Layer 5 of a small transformer language model trained on English Wikipedia (11 layers, counted from 0, width 128).
A neuron's activation on a vector x is SiLU(gate . x) times (in . x), where the dot is the dot product.

Input weights of the MLP neurons that the questions are about. A number n stands for (n - 500) times 0.0015.
n27 gate: 641 466 526 442 397 579 645 497 473 400 536 503 608 487 600 588 417 607 450 427 369 561 528 551 454 567 537 494 596 553 289 332 670 497 470 486 482 446 609 339 517 599 615 497 406 503 570 411 326 545 623 549 609 468 560 553 676 445 509 491 646 676 537 515 355 387 650 363 628 500 389 592 449 551 604 401 285 566 527 316 512 482 375 667 411 622 527 406 455 653 538 563 391 424 542 519 369 351 454 527 509 533 506 624 409 482 620 354 596 318 557 707 532 559 512 611 338 566 659 530 565 515 617 472 789 572 363 721
n101 gate: 469 452 606 358 497 762 680 547 430 653 262 405 572 638 510 421 516 593 509 652 545 586 507 579 468 532 393 611 491 555 488 580 503 407 557 473 360 734 432 570 411 292 563 595 461 580 473 622 486 412 491 458 494 376 416 401 734 659 655 424 550 510 642 500 434 639 497 610 468 628 487 510 325 807 503 637 541 500 433 396 288 749 369 379 516 553 360 592 494 380 753 566 671 599 422 399 497 530 377 459 532 541 510 523 474 366 529 406 440 538 698 582 527 519 555 599 420 516 330 682 487 424 558 513 503 481 597 473
n127 gate: 637 652 586 534 615 531 522 336 553 209 503 497 486 459 562 632 518 428 614 355 525 611 440 577 364 488 563 485 674 527 542 437 445 441 374 404 403 512 584 608 520 532 371 500 332 482 581 647 457 683 628 522 625 675 612 590 497 620 437 648 406 420 660 627 700 352 572 420 602 657 365 538 515 524 391 506 454 494 337 662 487 396 537 355 418 321 410 372 509 491 580 404 460 552 464 474 713 423 361 240 685 488 526 371 574 444 585 285 693 441 411 490 558 636 415 372 540 476 564 442 528 497 434 440 535 512 418 497
n136 gate: 580 468 503 503 632 340 512 491 465 419 349 434 362 446 596 455 446 366 430 558 538 622 553 425 529 364 586 433 529 650 486 607 401 626 489 475 432 603 396 393 600 503 290 452 494 282 497 453 617 572 475 564 614 379 406 494 315 457 697 402 473 459 550 627 603 488 284 697 503 500 449 456 442 546 329 402 503 470 324 438 565 500 506 483 480 336 702 569 574 572 553 473 624 613 534 524 586 425 538 781 509 682 588 418 448 471 521 466 400 483 700 563 425 531 485 503 529 454 446 489 479 526 450 509 242 511 599 403
n137 gate: 601 654 432 549 466 542 614 585 500 330 293 684 416 523 391 487 356 532 491 481 551 548 418 430 542 602 464 354 440 414 343 543 384 361 662 316 319 446 624 401 530 359 599 569 443 602 715 610 564 497 500 561 602 681 487 633 328 513 609 373 530 442 692 665 548 643 458 439 609 444 517 455 707 805 290 441 475 572 516 575 510 598 503 481 450 394 235 348 396 544 454 550 389 653 297 453 543 490 409 590 591 442 347 477 321 391 328 516 630 602 560 464 470 625 403 488 523 575 446 481 588 541 540 507 562 636 516 482
n141 gate: 624 466 474 369 435 384 405 497 462 555 480 500 596 574 568 493 407 747 351 432 377 510 556 618 534 449 389 358 490 369 595 483 697 641 530 432 503 436 473 684 656 479 510 644 871 355 504 352 377 385 602 568 487 235 477 596 528 517 550 588 578 309 431 413 605 535 654 431 381 500 482 324 503 581 617 510 493 451 751 483 507 510 586 636 550 602 432 633 507 618 317 472 459 446 703 982 633 521 688 572 389 629 543 468 309 377 614 533 443 388 328 419 539 287 569 452 668 470 439 430 490 565 533 378 416 493 543 569
n171 gate: 610 674 407 368 642 431 497 628 376 559 579 302 395 574 460 365 390 488 570 407 531 556 519 537 603 699 601 449 392 449 638 452 540 491 217 538 652 430 527 450 541 684 398 445 641 608 598 425 572 393 709 494 547 441 555 711 436 429 412 509 656 407 629 421 512 481 428 625 590 546 484 343 503 485 580 392 315 516 383 583 360 568 681 568 467 420 556 426 607 571 577 584 407 568 555 605 452 532 538 310 560 447 445 387 562 435 475 552 340 392 589 400 338 345 340 392 741 579 310 528 465 593 392 484 602 531 467 637
n213 gate: 846 646 534 536 496 422 458 622 613 539 371 347 520 529 380 540 320 553 548 504 639 645 533 539 504 337 446 445 496 429 561 548 462 439 742 503 507 290 410 603 513 475 430 610 406 305 388 514 661 482 411 582 523 697 430 661 339 465 583 518 300 454 507 369 546 573 732 378 493 587 511 346 479 500 460 420 683 380 394 540 544 458 397 602 334 690 606 657 392 346 449 368 687 581 614 470 551 474 424 674 532 302 411 374 358 457 550 497 482 461 206 588 754 590 579 683 682 500 588 493 370 196 381 612 275 668 514 588
n223 gate: 578 306 629 360 639 462 599 340 528 586 103 550 351 585 469 611 341 635 628 397 524 259 465 370 348 324 303 473 630 430 590 564 365 629 654 500 486 422 453 555 326 525 685 439 745 513 417 413 584 309 394 493 315 489 480 550 368 462 329 576 442 479 539 443 474 600 524 540 476 696 593 653 558 463 431 518 442 546 452 613 525 534 538 645 578 639 528 614 819 493 493 604 438 617 534 438 475 442 482 445 546 662 496 406 445 666 598 385 476 655 534 496 335 449 643 584 514 527 507 307 711 627 576 581 398 780 510 536
n247 gate: 392 315 479 268 514 331 445 554 506 354 560 557 521 573 555 644 446 279 553 368 549 432 444 567 545 490 576 431 340 342 584 550 484 578 324 585 658 436 569 707 682 513 487 560 507 419 609 441 675 490 531 672 543 171 436 666 583 435 447 481 412 658 454 746 548 363 581 391 477 500 571 670 529 513 491 483 577 367 342 589 487 574 490 390 431 400 671 563 592 375 444 641 410 435 712 462 573 490 629 426 605 587 470 341 591 458 569 668 625 552 375 627 453 367 451 521 627 519 516 424 566 523 413 559 292 410 753 525
n263 gate: 497 483 537 681 485 749 500 720 534 476 510 489 574 330 328 575 466 535 483 517 469 569 504 668 214 486 563 510 623 500 536 794 588 483 329 503 524 471 456 555 568 324 493 521 588 523 601 674 347 531 546 580 659 507 456 300 432 593 483 373 572 441 493 614 394 346 458 368 607 574 654 594 476 561 582 525 459 518 250 528 535 422 652 390 688 664 607 578 534 296 540 450 503 648 436 365 55 687 419 469 328 355 601 532 541 427 346 510 606 455 609 464 418 450 535 539 434 368 405 619 360 562 633 388 577 776 547 361
n298 gate: 453 531 233 479 601 572 500 483 445 483 554 672 580 648 500 518 554 545 527 418 555 497 531 558 603 561 545 430 645 628 520 513 664 693 497 377 410 661 450 302 366 538 425 521 333 520 389 628 283 436 312 442 288 500 389 417 317 514 440 527 586 421 556 664 526 617 555 339 657 634 614 486 500 413 493 451 439 507 435 504 640 520 407 490 377 631 527 574 537 591 582 652 500 585 634 749 742 464 378 541 559 367 443 582 432 287 514 540 351 807 402 546 283 443 465 577 541 641 253 460 706 493 694 758 563 750 560 618
n27 in: 474 503 521 487 546 430 431 662 500 586 399 378 553 415 559 435 707 450 439 474 703 622 395 310 566 665 224 372 366 284 376 554 513 380 510 447 448 630 249 596 398 615 582 677 449 570 569 717 535 441 592 334 376 420 409 398 510 418 465 493 220 616 624 477 562 315 460 586 497 435 569 463 586 598 682 389 533 738 704 612 581 353 643 609 526 459 520 657 562 575 582 534 641 605 503 510 568 541 419 500 570 510 428 472 560 457 303 442 536 510 399 520 655 416 574 367 344 396 634 494 608 381 640 598 490 343 335 481
n101 in: 657 431 625 602 338 608 435 599 379 767 414 574 351 718 604 571 599 474 633 455 696 438 463 510 428 409 361 595 648 513 378 386 401 497 400 595 369 641 389 526 308 463 587 688 330 544 616 566 555 490 469 431 509 391 478 487 369 633 589 451 718 360 434 583 506 524 546 663 324 611 568 635 409 628 565 450 448 681 429 600 360 503 520 513 538 534 383 527 279 339 332 513 257 422 417 486 460 497 543 585 318 546 374 463 487 585 596 787 510 500 500 551 568 357 563 531 484 526 342 439 427 422 635 639 633 548 583 453
n127 in: 537 452 270 401 534 567 478 307 642 500 596 611 438 477 595 349 565 545 469 418 608 478 720 566 367 497 348 543 378 424 597 411 686 462 550 521 512 393 599 462 562 662 453 627 377 479 477 494 490 603 719 421 586 470 596 518 402 734 679 635 689 402 481 469 589 415 465 415 373 562 381 602 358 550 626 131 579 568 528 526 633 500 490 513 444 634 298 588 491 638 403 670 522 468 500 630 837 467 474 509 593 446 447 483 462 586 529 528 563 525 316 533 523 466 599 643 414 456 484 544 323 588 619 587 451 403 593 521
n136 in: 441 595 544 506 342 643 374 317 386 373 435 549 225 373 506 438 429 754 577 469 373 475 584 503 449 497 461 304 666 448 342 525 571 350 419 473 503 426 494 411 536 613 415 343 563 564 414 615 302 375 482 395 432 387 469 622 549 465 349 506 556 566 384 420 524 418 602 266 547 747 421 529 576 488 575 523 330 594 726 409 455 247 557 513 667 516 462 507 391 331 591 585 330 475 512 467 691 424 494 528 426 516 540 655 497 487 433 339 541 405 425 448 516 630 468 444 570 556 469 519 400 446 485 748 603 391 497 476
n137 in: 381 575 284 381 417 464 665 792 582 324 474 493 527 446 441 399 519 402 513 325 349 458 617 594 630 643 463 399 307 497 409 516 513 618 548 475 487 402 494 484 552 500 474 416 609 374 723 507 490 516 472 464 577 507 503 465 426 624 595 315 473 516 447 545 460 628 444 409 539 379 469 589 757 680 516 567 639 554 299 393 614 423 644 363 605 446 194 406 497 452 338 642 464 588 389 528 530 463 497 445 301 406 350 439 347 448 517 589 581 578 574 416 198 634 411 635 634 430 745 510 566 422 387 527 663 481 532 494
n141 in: 559 401 655 393 493 809 349 608 366 581 406 475 302 536 390 225 715 489 225 644 411 500 478 433 486 549 460 551 605 497 503 339 618 340 591 670 507 347 483 521 586 529 486 339 649 425 671 653 440 713 415 521 407 441 601 425 493 521 524 711 666 489 475 486 467 712 635 605 397 548 537 486 398 270 524 511 377 347 370 482 583 556 560 504 441 522 602 726 705 427 341 474 764 468 472 537 384 596 626 518 496 493 386 423 521 649 564 510 524 405 633 405 585 338 475 497 695 580 266 389 450 542 463 403 337 535 579 815
n171 in: 577 588 565 469 547 364 604 567 392 466 533 785 766 552 378 525 411 361 750 608 541 682 424 554 639 713 404 398 597 542 425 513 493 442 507 545 351 414 612 544 614 421 608 479 523 575 521 401 622 560 393 313 516 241 626 529 570 419 678 241 313 632 524 441 598 570 548 552 507 411 525 531 642 550 645 617 490 556 517 455 621 363 619 591 431 524 439 322 387 507 558 461 513 456 295 493 559 599 310 747 641 510 588 535 473 378 483 639 714 635 450 598 345 622 599 462 432 527 473 643 404 483 770 590 300 517 407 484
n213 in: 677 420 271 446 646 462 546 515 710 653 508 469 432 457 538 369 369 496 611 340 519 821 200 602 557 511 368 374 523 496 570 548 679 381 417 385 332 385 158 542 375 379 542 425 801 522 311 419 460 421 522 492 281 640 511 515 445 458 448 500 364 412 318 440 307 258 427 401 431 343 743 380 352 553 700 359 451 641 477 379 598 545 531 309 433 670 428 516 729 621 515 638 625 374 672 440 559 416 558 523 713 630 683 384 615 458 523 478 466 477 621 788 782 582 539 364 604 541 251 590 481 534 349 383 461 481 515 515
n223 in: 459 644 626 407 153 599 497 425 322 414 606 356 452 448 535 635 297 551 497 674 522 376 458 333 468 595 562 546 506 433 491 432 540 458 462 572 516 437 503 481 431 464 560 395 451 402 654 452 625 390 353 513 494 290 594 454 362 465 618 453 573 411 581 547 542 599 369 497 232 687 381 487 360 484 694 487 421 562 589 461 438 576 532 554 382 530 513 359 459 648 451 516 386 427 578 500 412 357 383 245 477 316 473 394 446 692 429 388 503 243 635 434 569 599 468 491 564 409 667 625 448 357 601 714 523 377 422 466
n247 in: 461 500 306 445 423 656 565 475 373 518 361 347 385 578 420 267 411 340 521 511 376 478 685 378 761 167 493 518 579 493 510 402 582 624 583 438 422 326 592 507 510 541 392 376 375 567 538 376 727 701 312 544 330 538 354 479 470 572 549 608 220 467 342 465 575 579 245 357 485 426 477 409 424 550 445 270 453 556 421 426 585 686 700 500 419 545 558 287 607 521 396 372 662 449 461 454 422 572 493 598 390 446 489 470 631 482 478 702 529 388 826 605 330 461 456 636 504 867 575 546 563 724 570 397 559 564 436 441
n263 in: 652 497 343 538 489 387 459 440 456 384 534 444 375 335 524 528 530 260 503 541 373 633 779 351 449 456 570 543 878 500 454 341 403 676 530 584 557 433 600 438 574 413 656 415 674 659 371 576 406 686 444 483 628 453 322 609 560 555 344 582 375 602 604 613 554 319 503 382 356 557 703 583 463 463 464 406 565 447 578 388 489 905 304 316 627 585 606 380 564 490 523 454 303 476 500 468 514 482 570 476 507 544 518 504 664 682 445 520 517 585 490 662 450 507 272 539 538 493 459 456 507 408 487 660 416 584 590 713
n298 in: 376 431 492 245 638 504 496 422 500 471 337 656 406 366 410 433 380 540 504 482 569 511 345 618 529 237 526 553 607 583 323 598 571 318 482 524 652 717 458 348 520 338 281 563 504 524 420 667 446 400 361 634 527 689 468 416 336 435 489 421 541 601 566 447 379 350 485 500 590 465 669 289 690 511 291 474 539 671 439 234 674 504 366 594 532 809 666 496 521 514 455 586 209 450 348 462 603 579 423 680 588 417 406 594 471 453 683 447 646 608 350 608 436 725 438 483 511 528 500 592 393 356 333 647 784 439 377 618

Each question shows a token from some text and the vector x that enters the MLP there. A number n stands for (n - 500) times 0.013.

"ran": 482 544 564 434 486 488 427 559 520 402 515 601 457 663 570 543 335 416 522 556 573 388 419 558 535 345 403 420 552 444 376 408 542 634 344 616 321 433 348 434 392 495 454 533 626 481 545 535 510 687 522 585 465 403 490 392 528 537 456 664 561 442 492 396 410 541 567 630 573 410 383 421 585 575 501 436 485 565 549 464 430 305 424 393 617 366 411 443 482 441 674 626 564 541 579 452 405 440 291 562 436 723 458 460 443 499 486 717 398 483 629 503 612 701 518 361 507 708 559 461 557 646 542 568 469 374 412 581
Which neuron lights up most? n136

" served": 455 670 504 465 473 590 352 541 530 579 478 488 469 404 513 482 259 541 626 496 666 527 544 535 471 346 569 423 662 315 469 485 477 355 429 625 485 596 592 560 542 528 731 508 730 581 429 450 576 463 501 452 400 525 469 453 491 495 480 463 490 492 462 399 411 463 617 444 573 503 342 438 590 413 441 429 512 568 570 531 449 454 347 544 574 418 507 388 356 715 565 565 700 454 532 329 323 401 588 527 688 496 523 510 574 471 428 566 568 685 647 429 441 549 408 499 452 635 491 585 426 508 355 570 455 363 371 360
Which neuron lights up most? n171

"\n\n": 565 637 449 508 599 695 501 489 358 476 509 534 646 448 385 470 576 273 604 500 482 620 573 555 554 478 381 462 574 436 429 471 478 414 405 588 375 480 592 481 685 436 616 471 832 421 486 566 464 502 618 510 473 667 411 530 386 472 519 595 450 526 463 352 487 520 477 452 518 475 585 571 499 518 642 430 372 452 634 375 496 460 346 460 436 454 527 511 340 728 525 440 534 480 498 419 573 419 550 409 427 577 414 468 624 613 653 551 381 495 563 364 407 476 406 423 563 464 484 494 671 393 526 576 514 452 467 417
Which neuron lights up most? n171

",": 506 635 560 432 562 545 521 545 632 512 476 536 555 490 647 390 435 399 567 397 470 539 557 705 527 562 434 443 551 349 471 518 588 365 445 546 461 927 532 535 483 466 552 595 764 424 547 476 417 652 639 489 302 512 369 500 414 568 561 572 487 563 569 448 388 481 383 485 424 484 514 532 517 440 539 380 500 488 606 439 571 323 275 427 471 422 538 479 384 507 512 561 612 475 509 421 443 547 622 523 421 647 373 518 535 565 423 448 495 622 619 453 431 529 449 415 500 572 560 443 577 493 499 521 424 407 490 427
Which neuron fires most, and how strongly? n223, at about 0.83

"irc": 426 734 600 489 532 546 524 494 495 422 566 583 316 539 571 413 458 589 591 520 478 417 559 475 564 302 520 560 642 388 335 589 517 742 431 690 418 567 513 363 771 506 666 538 660 557 500 547 518 617 447 541 552 522 589 466 513 577 462 678 466 525 436 583 405 468 558 516 512 372 324 331 459 427 632 453 556 520 691 664 456 403 506 523 628 415 377 445 531 571 544 481 595 558 422 548 391 486 372 484 452 523 464 409 417 530 272 651 492 479 489 477 385 488 548 354 486 613 548 635 582 594 428 586 368 514 459 599
Which three neurons fire most, strongest first? n141, n171, n298

"Co": 444 609 551 504 536 496 407 524 469 387 544 520 315 583 408 504 509 479 597 530 514 474 438 719 573 316 391 569 590 424 112 428 481 519 483 638 435 423 562 446 443 554 490 516 661 343 606 561 493 623 633 471 457 487 465 346 418 589 521 510 518 458 515 461 452 441 611 576 454 522 343 329 463 371 547 374 535 500 611 480 513 411 357 506 394 374 496 416 325 492 524 415 580 419 490 555 559 469 501 564 438 574 574 459 447 474 561 595 378 505 393 315 469 412 358 445 660 340 391 577 328 768 329 496 495 440 530 335
Which neuron lights up most? n141

"19": 535 505 732 626 572 347 453 418 498 537 625 519 494 580 481 554 319 385 457 540 588 553 573 466 510 298 486 452 327 221 428 551 495 432 564 634 363 471 636 530 414 485 579 472 591 440 530 636 419 590 656 481 483 612 579 518 517 578 557 638 503 508 445 626 321 561 487 610 423 414 374 458 413 377 283 439 561 557 713 613 324 484 514 473 484 403 531 529 428 623 417 427 597 381 421 416 443 591 525 399 426 587 464 565 521 500 599 613 584 479 358 360 405 518 463 428 596 438 491 508 488 601 263 697 484 445 464 353
Which neuron fires most, and how strongly? n171, at about 0.58

" Bu": 327 489 328 503 581 439 452 483 418 353 607 651 349 506 492 462 404 491 572 472 552 499 483 491 543 388 450 562 600 494 350 534 516 462 395 565 380 466 503 458 303 550 604 534 650 569 615 481 466 625 465 571 335 618 540 375 464 596 290 459 506 517 441 301 477 469 570 527 503 420 387 463 343 461 605 393 508 525 732 540 481 569 285 540 554 492 399 436 349 476 496 358 741 432 377 568 435 503 277 509 418 681 407 428 545 436 499 586 429 632 530 577 558 462 542 365 478 417 532 513 596 672 396 492 505 389 542 527
Which three neurons fire most, strongest first? n223, n137, n141

"aging": 450 553 550 351 521 332 472 443 632 431 612 537 385 464 583 412 539 514 560 501 503 410 560 534 455 446 480 365 551 517 424 592 343 448 630 548 353 473 602 401 732 517 577 493 756 565 463 602 626 621 541 527 587 565 417 523 497 598 496 521 564 348 487 367 412 532 464 540 635 339 304 474 597 407 616 313 320 499 619 514 438 319 442 454 536 459 633 342 456 612 514 456 594 353 552 422 398 503 510 491 561 541 581 553 547 484 346 538 473 591 482 505 533 516 546 572 290 585 478 524 608 543 412 525 418 377 326 608
Which three neurons fire most, strongest first? n136, n27, n223

" elections": 534 450 396 424 524 518 343 549 487 441 584 573 394 572 457 554 354 466 602 441 440 347 525 470 576 331 484 473 585 434 477 627 382 416 564 722 415 707 490 458 694 540 575 415 722 464 471 463 613 661 503 512 440 439 543 393 422 469 528 476 586 429 456 492 488 533 426 672 321 397 484 215 544 416 438 460 447 480 503 458 585 330 365 443 613 372 467 433 397 664 493 608 629 492 578 384 426 472 548 399 582 491 386 465 669 536 363 660 530 586 570 372 494 517 476 446 427 505 582 551 628 608 300 495 486 426 429 594
Which neuron fires most, and how strongly? n247, at about 1.6

" U": 388 490 456 574 529 442 466 402 449 345 570 460 304 531 384 567 419 419 581 442 441 454 480 604 547 336 376 616 671 471 446 478 432 427 428 533 371 688 530 475 429 570 660 438 604 538 599 520 469 598 519 587 333 545 495 171 503 440 370 730 556 395 457 372 427 469 497 567 612 436 298 415 454 552 570 419 534 448 519 437 398 458 406 519 597 457 397 513 362 699 627 455 600 455 412 520 514 529 451 522 440 617 540 547 500 418 473 656 392 603 455 536 529 471 522 385 561 322 618 423 510 602 260 405 569 415 386 345
Which neuron fires most, and how strongly? n171, at about 1

"ca": 454 562 536 502 480 470 249 559 483 501 397 495 428 484 557 507 200 419 461 686 534 459 471 533 522 286 302 401 540 504 357 496 714 508 615 624 414 664 491 450 311 639 433 518 699 527 520 560 459 689 507 442 527 511 556 416 385 510 413 451 590 460 468 394 459 422 603 684 392 440 484 265 451 550 496 486 495 433 508 432 536 377 384 459 352 398 467 420 435 517 611 527 552 533 581 643 480 472 228 545 401 640 595 429 557 528 453 621 417 546 609 459 518 494 475 363 524 479 471 571 565 634 414 530 477 572 480 476
Which neuron fires most, and how strongly? n141, at about 4.1

" co": 456 626 470 519 414 522 482 658 332 365 447 523 420 596 563 449 540 506 454 471 539 484 448 546 484 261 449 565 678 394 273 486 574 428 497 764 307 554 515 430 676 616 610 435 590 347 498 505 408 726 540 571 417 530 515 522 587 504 551 499 464 439 520 551 509 497 410 539 596 525 432 371 624 397 551 409 418 375 458 463 420 455 481 382 426 374 513 480 351 548 510 512 571 441 472 568 598 532 596 441 500 685 620 503 498 532 572 732 498 729 433 285 566 460 379 429 552 384 479 551 464 691 413 496 496 272 544 400
Which three neurons fire most, strongest first? n141, n136, n247

" question": 583 517 507 592 603 660 420 468 569 433 601 492 307 418 528 478 579 522 600 447 454 443 528 508 538 421 494 513 518 437 466 553 350 466 660 582 378 642 437 423 643 428 693 465 675 434 471 449 605 610 461 473 414 557 495 353 361 288 468 563 577 538 477 438 363 405 382 555 348 432 479 478 509 354 408 563 419 548 552 633 448 373 507 361 368 379 682 415 239 511 531 675 492 512 533 400 373 481 625 536 659 581 415 500 643 623 487 659 521 405 581 511 505 571 432 443 359 538 532 526 513 593 428 603 503 268 493 517
Which neuron fires most, and how strongly? n136, at about 1.8

" interest": 456 506 569 485 437 669 324 468 616 385 568 467 342 524 443 406 410 482 628 571 471 457 515 426 443 396 537 447 625 458 477 421 438 491 639 738 362 437 522 515 563 440 606 492 624 519 528 525 598 587 470 617 412 552 328 357 454 428 521 358 509 313 510 486 464 477 439 641 394 450 516 413 505 403 508 523 433 503 755 623 464 376 417 293 456 384 556 559 389 526 509 520 514 497 634 360 391 483 556 411 456 439 535 382 647 558 347 661 531 494 584 233 500 531 546 439 252 530 406 617 579 693 485 598 525 458 432 559
Which neuron lights up most? n263

"N": 473 608 563 520 540 479 493 421 417 361 583 519 398 613 504 547 493 330 444 541 464 556 619 498 730 359 523 607 530 547 400 451 395 680 613 613 424 421 535 415 461 506 565 562 693 545 493 484 607 577 535 567 494 504 426 325 445 488 507 632 663 571 409 537 368 446 640 511 717 451 506 404 490 463 530 413 429 462 545 511 506 391 460 428 666 480 522 327 408 550 541 696 581 414 393 426 361 456 369 402 467 632 468 500 583 536 355 556 484 626 551 582 451 362 658 453 678 398 621 432 475 518 241 530 413 456 486 411
The two highest activations, in order: n247, n127

" alternative": 519 531 451 532 518 487 493 582 485 378 637 493 299 562 494 445 365 488 530 606 625 336 629 506 581 288 536 479 443 484 331 521 484 535 532 433 387 409 560 412 657 455 597 601 698 497 490 434 552 663 408 646 369 466 452 505 523 386 352 596 460 460 452 585 291 342 434 401 489 253 455 349 426 449 477 522 426 482 557 512 537 195 437 401 455 470 683 524 374 509 614 383 438 474 544 410 386 583 572 485 481 533 472 478 491 597 406 625 428 653 542 488 531 420 507 481 444 536 447 543 716 549 474 579 512 447 462 416
Which neuron lights up most? n247

" |": 588 519 434 417 540 592 396 431 588 505 549 394 553 492 563 419 430 497 423 542 389 496 666 519 569 375 554 432 453 508 422 577 448 457 491 607 295 748 491 399 539 489 508 632 806 430 505 540 602 648 454 418 428 567 579 452 555 466 569 514 699 428 530 474 425 456 412 396 534 417 539 507 524 448 431 389 501 559 650 541 579 394 201 491 539 448 451 496 370 510 588 527 585 507 475 486 543 525 638 453 485 518 376 382 537 627 723 442 480 667 605 516 449 509 408 508 471 506 580 575 527 491 347 499 470 486 404 323
Which neuron fires most, and how strongly? n171, at about 0.86

"ed": 415 619 594 358 481 540 444 469 647 590 586 488 427 288 523 393 302 550 466 489 473 553 652 641 561 440 404 400 543 218 411 563 436 427 481 555 355 503 641 513 635 436 627 496 699 551 526 463 571 639 611 455 411 617 455 450 474 361 501 381 574 440 473 474 410 496 530 478 633 348 561 576 548 535 429 461 521 465 672 455 469 365 545 446 495 428 410 427 558 574 643 586 526 446 592 457 333 451 418 563 568 593 480 554 561 457 363 570 480 693 530 454 513 734 563 489 295 598 503 674 641 545 509 489 475 429 333 461
Which three neurons fire most, strongest first? n137, n27, n141

" Ser": 377 646 457 536 548 453 358 506 475 492 608 533 170 568 498 488 429 485 608 476 310 363 632 613 570 353 580 478 656 375 438 485 423 535 475 634 310 489 472 515 291 500 721 599 639 464 509 459 540 609 516 582 489 579 545 486 533 482 434 456 490 586 513 305 409 500 541 714 522 379 397 427 301 468 509 327 525 621 715 543 528 509 374 407 526 478 457 519 362 480 508 429 604 459 270 471 451 449 558 518 477 573 414 400 439 537 381 682 422 596 581 524 467 570 535 467 675 459 498 599 459 598 376 515 522 468 300 451
The two highest activations, in order: n27, n127

"5": 460 565 477 455 608 523 598 474 652 449 580 537 682 468 455 566 388 400 383 698 450 542 506 501 692 216 500 543 505 409 449 394 602 386 598 569 370 496 439 495 342 500 488 512 590 461 463 530 453 773 650 550 415 539 590 519 440 441 504 515 611 556 469 534 391 430 635 468 404 505 298 484 556 398 519 509 553 366 693 521 443 359 460 340 538 429 494 444 576 600 566 557 671 482 403 421 328 549 439 567 447 464 409 514 585 502 394 541 343 571 396 449 462 560 629 345 511 489 548 555 622 592 311 569 369 589 287 603
Which neuron fires most, and how strongly? n213, at about 1.5

"Personal": 481 643 539 566 463 536 371 521 507 531 666 570 402 488 571 529 228 376 550 551 483 524 530 589 671 443 414 474 625 386 281 580 494 408 496 544 320 639 436 673 568 297 437 464 530 605 547 340 454 524 351 535 430 561 485 566 648 614 474 430 562 454 517 422 532 462 579 452 372 301 425 507 544 512 442 503 436 617 577 494 539 390 302 551 390 359 531 424 309 471 591 466 612 586 476 433 396 457 497 453 324 587 379 565 579 613 583 436 498 627 614 458 546 581 550 416 452 460 480 617 559 495 303 514 659 446 501 383
Which neuron fires most, and how strongly? n101, at about 2.5

" 100": 552 504 512 407 604 372 489 514 644 410 567 657 584 598 338 531 366 379 461 607 514 442 509 425 502 276 441 570 486 294 488 559 575 435 485 560 315 526 469 505 465 535 525 506 606 405 594 549 439 660 419 528 352 524 530 456 491 460 443 569 451 449 417 632 370 577 571 594 613 487 211 547 492 274 585 524 529 444 773 411 532 391 567 323 462 395 461 532 402 638 431 629 591 373 430 376 487 593 512 554 428 354 395 474 492 542 319 528 359 539 382 390 525 578 508 434 530 392 705 586 533 557 403 610 505 607 494 413
Which neuron fires most, and how strongly? n263, at about 0.79

"me": 570 642 346 311 579 368 377 461 469 460 538 576 618 533 506 445 403 487 453 481 547 517 414 328 525 336 458 499 552 312 409 545 656 511 463 571 402 601 533 408 377 495 454 540 662 376 508 395 411 720 602 480 496 516 388 249 504 436 374 488 489 448 354 323 366 512 546 591 411 514 421 555 613 619 471 594 471 535 515 479 433 364 406 390 482 408 620 351 455 500 653 591 605 484 427 609 295 472 328 529 455 576 511 452 587 520 553 588 472 619 477 699 503 467 368 290 560 524 434 579 548 561 400 507 419 391 448 446
Which three neurons fire most, strongest first? n171, n127, n223

" to": 519 599 533 377 607 548 367 298 594 438 520 473 629 436 594 474 511 474 530 491 504 522 530 575 533 548 579 523 603 296 437 490 408 471 434 596 538 566 516 389 662 462 631 506 774 564 491 577 515 536 519 411 496 553 513 553 464 493 505 555 639 388 457 356 574 417 487 447 513 437 456 520 504 453 591 476 431 503 592 445 300 184 382 324 532 453 553 335 300 499 554 498 529 495 558 384 425 404 547 595 512 533 421 504 583 436 521 547 458 587 558 488 427 695 396 504 384 570 664 474 580 521 377 554 509 422 434 461
The two highest activations, in order: n141, n247

"00": 554 511 670 521 730 506 487 387 590 513 571 547 542 545 358 427 412 384 467 613 689 611 479 378 602 382 399 382 623 157 498 510 611 426 509 432 401 450 424 424 434 394 468 483 590 361 517 656 469 674 619 490 384 474 572 362 544 324 470 477 430 409 389 653 417 549 557 483 545 347 364 625 613 342 600 538 497 506 597 492 503 430 513 491 400 421 364 437 466 646 527 544 665 482 479 506 414 424 411 472 457 433 487 496 356 576 424 603 360 644 437 418 477 554 526 477 498 458 670 547 681 568 433 637 480 561 391 542
Which neuron lights up most? n213

" Os": 402 603 622 569 553 565 502 436 486 418 590 522 233 525 438 389 427 343 709 392 482 513 469 551 413 478 475 502 571 456 282 553 492 497 505 476 440 675 497 244 508 447 565 459 603 451 491 481 493 620 607 501 477 622 528 400 555 607 453 625 517 502 356 336 506 466 476 723 460 585 275 454 319 436 502 447 612 613 493 507 463 561 360 579 671 496 550 420 463 542 514 563 499 475 510 489 374 513 599 624 428 612 342 431 451 409 394 742 357 599 620 574 448 413 484 325 604 532 493 576 521 659 432 498 458 390 556 648
Which neuron fires most, and how strongly? n136, at about 2.1

"qu": 436 600 306 404 636 512 357 495 450 487 465 503 431 652 605 545 398 430 551 492 537 514 365 449 538 244 421 496 520 502 464 561 707 503 554 560 297 522 466 480 425 483 476 461 638 417 382 441 424 599 527 545 514 458 444 429 426 388 446 371 456 522 480 455 349 547 547 487 507 363 422 300 535 608 644 624 453 512 520 473 453 406 514 417 421 399 420 434 576 326 622 622 516 516 451 657 356 479 226 407 416 642 430 487 493 576 582 629 444 641 502 582 512 518 562 494 425 520 531 771 461 573 385 602 291 518 377 430
Which neuron fires most, and how strongly? n298, at about 3.3

" at": 567 542 568 465 553 573 473 417 482 456 466 433 675 484 532 417 419 464 539 570 574 578 502 511 560 594 413 470 656 387 401 378 245 517 546 580 489 749 649 344 650 492 594 440 632 400 568 461 516 516 479 403 505 608 480 553 448 470 432 495 544 601 497 396 498 448 582 661 496 426 332 440 480 430 612 510 449 510 504 463 349 255 167 401 458 554 452 481 389 540 426 572 628 474 500 485 513 453 659 540 472 480 341 416 399 528 548 549 517 614 474 318 492 485 373 423 449 381 682 445 511 664 488 662 487 411 428 470
Which three neurons fire most, strongest first? n27, n247, n137

"mit": 513 573 581 498 615 585 562 377 447 544 636 526 351 592 641 542 482 424 577 479 451 500 458 496 480 403 393 465 620 661 534 426 504 541 420 741 350 462 300 378 541 522 583 512 589 400 510 420 511 547 435 409 505 433 544 412 472 597 499 589 401 565 496 388 425 489 507 682 302 582 314 411 445 362 607 570 284 389 675 452 454 356 457 457 598 473 705 379 539 411 566 677 369 494 504 550 276 511 477 488 538 419 536 419 604 444 322 648 367 524 550 587 418 409 484 337 640 449 410 612 527 450 521 621 387 520 502 602
The two highest activations, in order: n171, n223